Layer 9 of a small transformer language model trained on English Wikipedia (16 layers, counted from 0, width 96).
A neuron adds its activation times its output weights to the MLP's output. To switch it off is to set its activation to zero at one token and run the rest of the model.

Output weights of the MLP neurons that the questions are about. A number n stands for n times 0.0085.
n10: -17 -31 12 12 19 -29 -7 25 -20 -10 38 13 -3 -11 -4 -5 -28 -23 -26 24 40 9 3 3 -31 21 -21 13 -2 19 -4 -32 3 -1 -2 -10 -21 11 9 14 -29 18 -5 27 -32 20 -13 11 8 24 15 16 10 6 -37 22 9 10 26 -47 -3 -11 -18 -13 6 -51 -7 -3 -21 13 -14 -13 19 -5 7 47 -5 -12 16 -4 30 31 9 -38 5 2 -3 -11 -8 23 -10 -11 11 5 16 17
n46: 15 29 -56 37 23 6 -20 -19 20 20 2 -21 8 2 23 -44 -25 13 17 10 27 5 -6 31 6 14 -6 9 -43 -3 -52 19 28 -3 16 -10 -21 25 31 18 12 -42 -33 5 45 39 -60 0 -12 3 6 -43 10 -27 -2 -16 -3 17 10 -1 -5 -45 -5 -25 4 8 -26 -10 -16 19 1 -21 17 -15 -27 41 61 16 31 11 -9 -1 -4 -2 -6 14 14 -37 13 -29 11 1 -9 30 -11 -21
n58: 13 -7 -3 1 -6 -15 -17 -23 11 -9 -25 2 7 -3 3 7 -9 2 -15 25 -22 -12 19 -34 -15 -6 23 -36 17 11 9 16 -9 -10 20 28 6 9 -18 -13 19 21 -3 -14 3 1 6 -11 6 -9 -22 -1 -30 6 -3 -31 3 -21 -15 34 -18 33 39 11 -9 1 18 -27 5 34 5 18 -24 9 3 9 -45 -25 21 -11 7 -2 27 -14 16 9 23 12 27 -27 -15 21 8 -11 -8 19
n156: 26 5 17 -52 -27 -4 21 1 0 6 -24 15 10 26 -31 21 26 4 -30 13 26 6 1 -6 5 56 -20 21 -8 -49 -12 -16 -8 -13 -43 -26 -26 27 40 18 -2 -21 -15 8 1 38 -29 -46 8 18 -1 -4 -29 33 36 6 37 30 -9 14 -9 -17 11 -11 18 5 -12 -8 -3 -5 5 24 -8 -30 5 29 -3 22 -30 11 -2 -1 -11 -9 -5 5 26 23 4 -1 -11 2 -27 -16 -59 0
n168: -17 5 16 -23 -17 8 -10 27 2 7 -12 26 -6 11 -2 -11 15 0 9 43 -38 -16 23 11 24 -14 -15 10 32 -3 16 -1 -1 24 -15 4 3 -27 -56 -26 2 21 -10 12 25 9 -14 -7 -11 9 42 -7 6 17 -18 -12 -8 -8 -16 -14 6 27 -38 -3 -2 -21 -14 23 2 -10 -30 -31 4 3 -7 20 -22 -3 10 -7 20 -18 -4 -9 33 -31 -1 29 19 6 21 -4 18 3 -2 -2
n184: 21 14 -13 -4 -28 4 15 11 11 -12 17 -3 -16 -3 17 3 4 5 7 -15 -15 5 33 8 -5 19 32 9 11 0 -17 -3 8 -20 -9 18 -10 28 -11 29 -8 1 -17 -18 5 -21 18 -13 -24 -17 -21 0 4 -17 1 30 -14 -20 -18 16 18 55 4 4 22 -18 12 -17 4 8 -8 -2 -30 -10 20 -15 -21 -17 1 23 -1 -1 10 -18 0 -19 -13 -1 38 -8 -1 17 -30 3 -8 -7
n185: -14 -36 -26 -14 22 -19 -36 -33 10 33 -14 -13 -33 39 5 21 -20 22 21 -5 -22 -11 19 -13 -63 -20 -29 -4 -21 -5 29 16 -23 24 -42 -21 -25 -22 50 5 25 -6 -4 8 19 43 -21 10 2 28 14 31 -9 -16 -1 21 26 -39 -31 13 -5 18 9 7 44 37 -6 -29 -2 40 -6 5 -25 42 44 9 37 8 25 3 27 22 -32 13 23 -34 -4 -11 1 -38 -57 -13 -7 -17 27 -22
n188: 13 -8 2 33 -24 -21 12 -44 -32 -12 1 -22 -17 -28 39 -23 -23 -43 48 -6 -29 6 -23 -11 13 -31 0 2 -3 13 2 19 -39 13 44 27 -8 13 25 8 18 10 27 1 -3 45 -4 -20 38 -7 6 16 -39 -14 6 0 -5 -34 -34 12 27 27 16 -9 1 11 17 9 13 -10 -15 -19 16 26 1 -29 32 0 3 17 3 1 -26 3 15 -21 -42 -22 -5 -17 1 1 30 6 17 17
n189: -45 0 10 72 -37 10 -3 -18 -31 1 56 46 -12 -23 26 -25 -18 16 -22 -2 1 5 2 -12 -11 -4 32 26 -1 6 14 -11 -12 4 24 -7 29 20 -29 94 5 -26 -21 -24 -19 46 -18 -2 -42 11 18 3 -7 10 9 -15 -20 11 9 -30 10 -28 7 6 -13 -8 -30 -10 44 -6 -30 38 17 19 -9 7 -5 24 9 -36 10 -41 -8 -13 22 -29 -2 1 8 -20 15 -3 0 -33 3 12
n267: -3 28 -17 11 2 -5 -16 1 -4 -16 -16 6 4 37 5 -1 -12 -11 22 -8 0 15 41 13 -59 29 42 4 -5 -2 -4 2 -18 -9 -30 -14 1 -26 7 10 -26 13 -6 -5 39 13 5 -8 -10 10 21 -10 18 -18 9 9 -3 10 34 -43 6 -8 6 -3 -23 -7 -14 -22 2 5 -8 13 2 -7 -10 1 26 -27 -6 -1 -18 21 2 -38 -4 35 29 -2 8 -3 15 -22 3 15 -26 10
n283: 51 -20 -12 -3 12 -49 0 -11 24 -6 6 45 35 -8 43 9 -5 -13 9 -13 31 -36 -15 5 18 -22 38 4 6 -35 23 17 13 -4 10 -8 24 -9 41 -19 -17 23 -10 -8 -18 -3 -8 9 -5 -37 6 36 -21 4 -36 -18 -20 36 -23 -44 -16 -9 -27 21 -13 5 -28 6 16 -19 9 7 24 -9 -10 20 -23 -21 -32 3 32 19 -7 -1 12 2 -1 34 -23 36 23 24 -26 -26 3 -20
n310: 24 14 -23 2 -25 -2 -30 -3 31 -11 -8 -1 7 -2 -26 -21 18 17 -5 -22 18 -17 4 -2 -7 -2 -15 -3 -5 -29 -15 18 -19 12 0 9 -15 7 8 4 5 26 20 58 -10 17 -33 9 12 -24 24 -17 25 20 22 4 -35 -25 -33 1 18 -1 0 11 35 35 -17 6 -17 -24 -26 26 -1 2 -33 8 47 -13 -18 8 15 -1 -9 -24 1 -11 -4 0 -7 20 17 18 28 -14 -24 -9
n327: -1 -14 -21 17 -19 -21 14 14 5 -6 -1 -21 26 5 -9 3 -23 -12 30 11 -5 13 22 -12 -18 44 27 16 5 3 -1 -12 14 4 -5 13 6 -1 12 16 -14 -20 -14 23 -3 -18 14 30 -7 -19 -8 7 10 -18 29 -14 -5 -22 -7 -19 15 -37 -3 -8 21 1 -7 9 8 4 7 -14 -5 15 -21 -2 -30 28 -8 20 -4 -1 20 -15 -3 -21 9 4 35 -65 -9 -17 41 -1 9 -23
n346: -11 -11 -24 6 1 7 39 5 9 16 13 -22 -4 -13 -19 8 -3 -9 -11 11 -12 -41 -8 26 -14 4 11 -9 14 -3 26 -7 -11 1 -20 13 -22 11 27 5 2 37 -21 -5 -2 -14 18 5 15 7 1 10 9 -9 15 7 20 12 7 -14 48 5 -19 2 1 -21 -2 14 -19 18 17 2 -25 1 10 2 -2 -28 -29 -9 -4 3 -17 -17 -19 28 -38 16 -20 -14 8 8 16 11 3 -9
n379: -3 -3 19 -12 -12 -7 17 4 4 11 -34 21 19 -15 -1 9 -9 12 28 36 22 8 5 22 -11 -38 -8 37 -5 9 5 32 35 1 31 58 12 5 7 -33 15 13 -28 -44 -22 -5 3 -18 3 -29 16 -4 1 20 -14 -19 -11 -9 -22 -1 -6 -9 -17 23 -23 0 21 -19 -30 -10 -41 10 -28 -1 -12 14 -28 -10 10 -10 13 29 4 -6 16 -11 -5 -6 4 15 0 -8 33 -44 4 21

Each question names a token from some text and the token that comes next. It shows the activations a of the neurons there, in the order above. A number n stands for n times 0.044.

Then comes g, the gradient of the next token's log-probability with respect to the MLP's output, scaled to length 1. A neuron's effect is roughly proportional to its activation times (output weights . g). A number n stands for n times 0.0046.

"th", then "y"
a: -1 -3 -1 -2 -3 12 0 0 0 19 -1 -2 -4 2 -3
g: 5 30 -24 33 9 10 -22 -6 -3 36 -11 13 -6 15 -12 16 -30 -27 -3 -40 12 -39 -12 13 -14 10 -16 33 4 19 -33 14 -26 -19 15 13 -46 23 -9 -25 -38 28 3 9 -5 -7 -20 -8 -2 -6 -10 33 -40 3 -6 12 -30 -20 40 -9 46 0 6 6 -15 -43 -3 17 -6 -28 -18 -18 20 22 -3 3 36 -40 7 8 65 10 -15 32 8 1 1 -2 -26 -6 2 45 11 3 17 29
Switching off which neuron hurts the next token most? n267

"yl", then "ish"
a: -1 -3 0 0 -3 -4 -1 -1 0 -2 -2 -2 -2 -4 -3
g: -7 7 -32 29 -8 -14 -9 16 -51 19 -20 22 -19 4 -3 7 21 29 13 -5 -63 16 25 -41 -27 13 -6 -31 -2 1 24 -13 -12 43 1 42 -5 10 10 13 35 -20 -16 21 8 -13 10 6 -1 -36 -18 10 -49 7 4 -13 25 -17 17 1 25 15 10 25 -12 -34 12 19 -25 -28 -9 14 -21 2 -9 -20 12 8 -6 43 -2 -47 28 -10 -17 21 9 -10 32 -20 7 -37 -6 10 19 45
Which neuron, switched off, raises the next token's probability most? n184

",", then " both"
a: 7 -4 -3 13 -3 -4 0 -2 70 -2 -3 -3 -3 -4 -1
g: 19 -6 5 21 -13 4 32 24 -4 -3 2 -15 -6 14 50 -16 32 -20 -8 60 -30 -22 24 -21 -34 4 2 27 20 -1 35 -23 -41 9 6 -6 -36 15 5 9 -44 -18 -37 22 13 -10 7 -30 -33 32 -39 -25 -6 -21 30 -4 -1 13 15 -12 -20 -11 -9 -24 20 31 -14 -7 10 -18 4 -12 1 -16 3 -29 41 28 -5 -26 23 -3 36 -23 9 12 -12 17 1 -10 35 -15 22 30 -36 5
Which two neurons, each switched off alone, lower its probability most, in order? n189, n156

" Mak", then "ers"
a: -1 -2 0 24 -3 -3 0 -2 -1 -1 -4 -3 0 -4 -4
g: 14 -28 20 -33 -10 -7 0 -6 36 26 -9 -3 16 -8 -12 6 -8 4 23 17 28 -20 12 35 8 18 -17 3 0 18 9 50 9 -22 -7 -8 -4 28 14 1 13 -37 -7 -5 -21 12 -21 -24 13 -25 -7 15 20 3 -13 -31 14 -18 -3 30 33 -5 -10 -43 22 -9 -8 78 11 -12 -11 28 -28 2 37 -17 33 -8 -6 -23 -10 -1 -12 -46 0 40 -8 -24 -24 -18 -21 -3 36 0 -25 -55
Switching off which neuron hurts the next token most? n156

"ea", then "h"
a: -1 0 -2 -2 -2 20 -1 -2 0 -2 -4 -1 -4 15 8
g: 10 25 0 8 -6 -5 -8 20 12 14 -23 0 -12 -6 -22 19 36 16 -5 11 42 -29 -22 -11 46 -2 54 3 35 14 1 11 -7 3 11 -43 11 0 -10 -20 -44 -25 -29 -3 -3 -3 8 1 18 -28 -13 -2 -33 -11 -4 -9 -21 -30 37 -17 32 10 -3 38 8 30 42 -7 -49 -24 17 -6 0 -36 7 -26 -19 4 -8 -19 -4 -37 -14 -20 3 18 -25 28 -28 -5 39 14 -2 35 5 42
Switching off which neuron hurts the next token most? n346

":", then "59"
a: -4 26 -2 -4 -1 -2 18 -1 0 -4 -3 12 0 -3 -2
g: 16 16 14 -43 11 -2 -37 -13 7 33 40 15 14 -26 -18 -15 29 13 -4 -9 -27 13 -5 22 -34 -6 1 17 33 -41 30 -5 -45 -24 -14 -32 -4 13 0 2 -5 -7 -44 6 -15 14 -20 -32 19 25 45 6 19 -12 -10 -22 -31 31 -5 -18 21 39 -26 11 36 14 9 -47 -13 6 34 14 -13 3 -14 -10 -25 58 19 13 -7 6 24 12 11 11 -19 2 -14 -14 24 -32 -4 -2 -3 -5
Switching off which neuron hurts the next token most? n185

".", then "\n\n"
a: 32 -2 -3 5 -3 1 0 -4 95 -1 -4 -2 -4 -4 -3
g: 21 -9 -18 -11 9 18 2 -12 24 47 -4 -10 -8 38 33 -18 -45 -23 30 24 8 26 7 21 -18 -2 6 9 20 -3 -30 -10 -7 4 -22 16 -24 35 12 10 26 -16 -4 0 -17 34 -35 -47 8 37 -3 43 -14 28 2 -21 2 22 10 -13 -34 -47 -22 -39 12 -33 -35 -16 -10 -11 3 -19 14 -9 4 22 -15 -6 21 26 25 -28 -25 -30 -14 11 -12 21 -5 34 -32 1 3 31 28 -2
Switching off which neuron hurts the next token most? n10

" appears", then " in"
a: -1 14 -2 0 11 -3 -4 0 0 -4 -3 -3 -4 -3 -3
g: -12 -25 9 40 -18 6 -14 44 17 -21 1 -22 -7 -54 27 23 -7 -3 3 -13 -2 -6 -28 5 17 -11 7 2 42 -30 -17 18 1 -8 -8 -7 -10 -2 1 -23 31 -14 10 50 25 42 27 -17 -27 11 -8 6 -8 -6 -23 -39 15 17 16 3 14 -3 4 2 -7 13 -21 4 -33 -48 7 -22 37 30 -17 63 -42 -16 11 -9 27 -34 -4 14 24 -18 17 11 14 -43 -14 13 10 -2 19 -23
Which two neurons, each switched off alone, lower its probability most, in order? n168, n46

"XX", then "\""
a: -4 -3 -1 -4 -4 2 0 -1 0 -2 -3 -1 -3 -3 -3
g: -54 12 -9 -19 10 -13 -23 11 26 -11 2 10 15 7 25 19 13 -40 -42 -11 -19 -36 -13 9 19 -10 -45 -10 17 45 10 -28 -37 -37 -5 55 16 -14 -34 16 -5 4 21 31 -1 25 18 -7 26 16 16 2 29 24 -5 57 20 14 -16 -5 -29 22 -24 -8 13 4 -9 -11 10 -15 -4 -17 -16 22 -24 -39 6 10 -31 8 18 -9 16 3 14 -5 -35 9 15 28 -25 0 7 32 -26 1
Which neuron, switched off, raises the next token's probability most? n168

".", then "."
a: -4 -1 -4 -1 -3 -3 0 -3 4 -1 -4 -3 -2 -3 -3
g: 2 8 -13 -12 -29 -7 -33 3 11 14 -11 32 -3 58 27 28 14 -12 -37 7 -19 -13 55 -13 7 -5 1 25 -12 11 30 13 -21 -19 -23 -7 -2 -12 12 5 -21 31 -56 1 2 4 -17 -12 9 14 4 -32 -5 -7 8 27 -44 35 31 0 -14 35 -47 -6 41 25 10 -10 1 1 1 -7 -27 -34 -3 33 8 -2 -15 28 -42 -12 61 7 -5 -5 -17 12 -14 -3 -1 7 -21 19 -13 -23
Switching off which neuron hurts the next token most? n188

" the", then " fourth"
a: -1 -4 -4 -3 -4 -3 -3 -3 -2 -2 -4 -3 -4 -3 -4
g: -33 26 8 -13 21 16 39 -34 -12 -20 11 -5 8 -36 -16 10 20 22 6 -13 -25 -42 2 -11 -18 -18 -12 0 19 -35 19 7 -5 9 -2 21 -47 -50 -7 8 -1 28 -1 -8 -32 -21 54 1 -19 -8 -3 15 21 -3 -2 -47 11 1 -6 -9 16 11 21 56 -2 40 -8 11 1 7 -15 -2 -7 15 33 18 -54 -13 -6 -10 0 13 21 -10 -39 39 38 -28 -9 -11 12 3 20 14 4 34
Switching off which neuron hurts the next token most? n46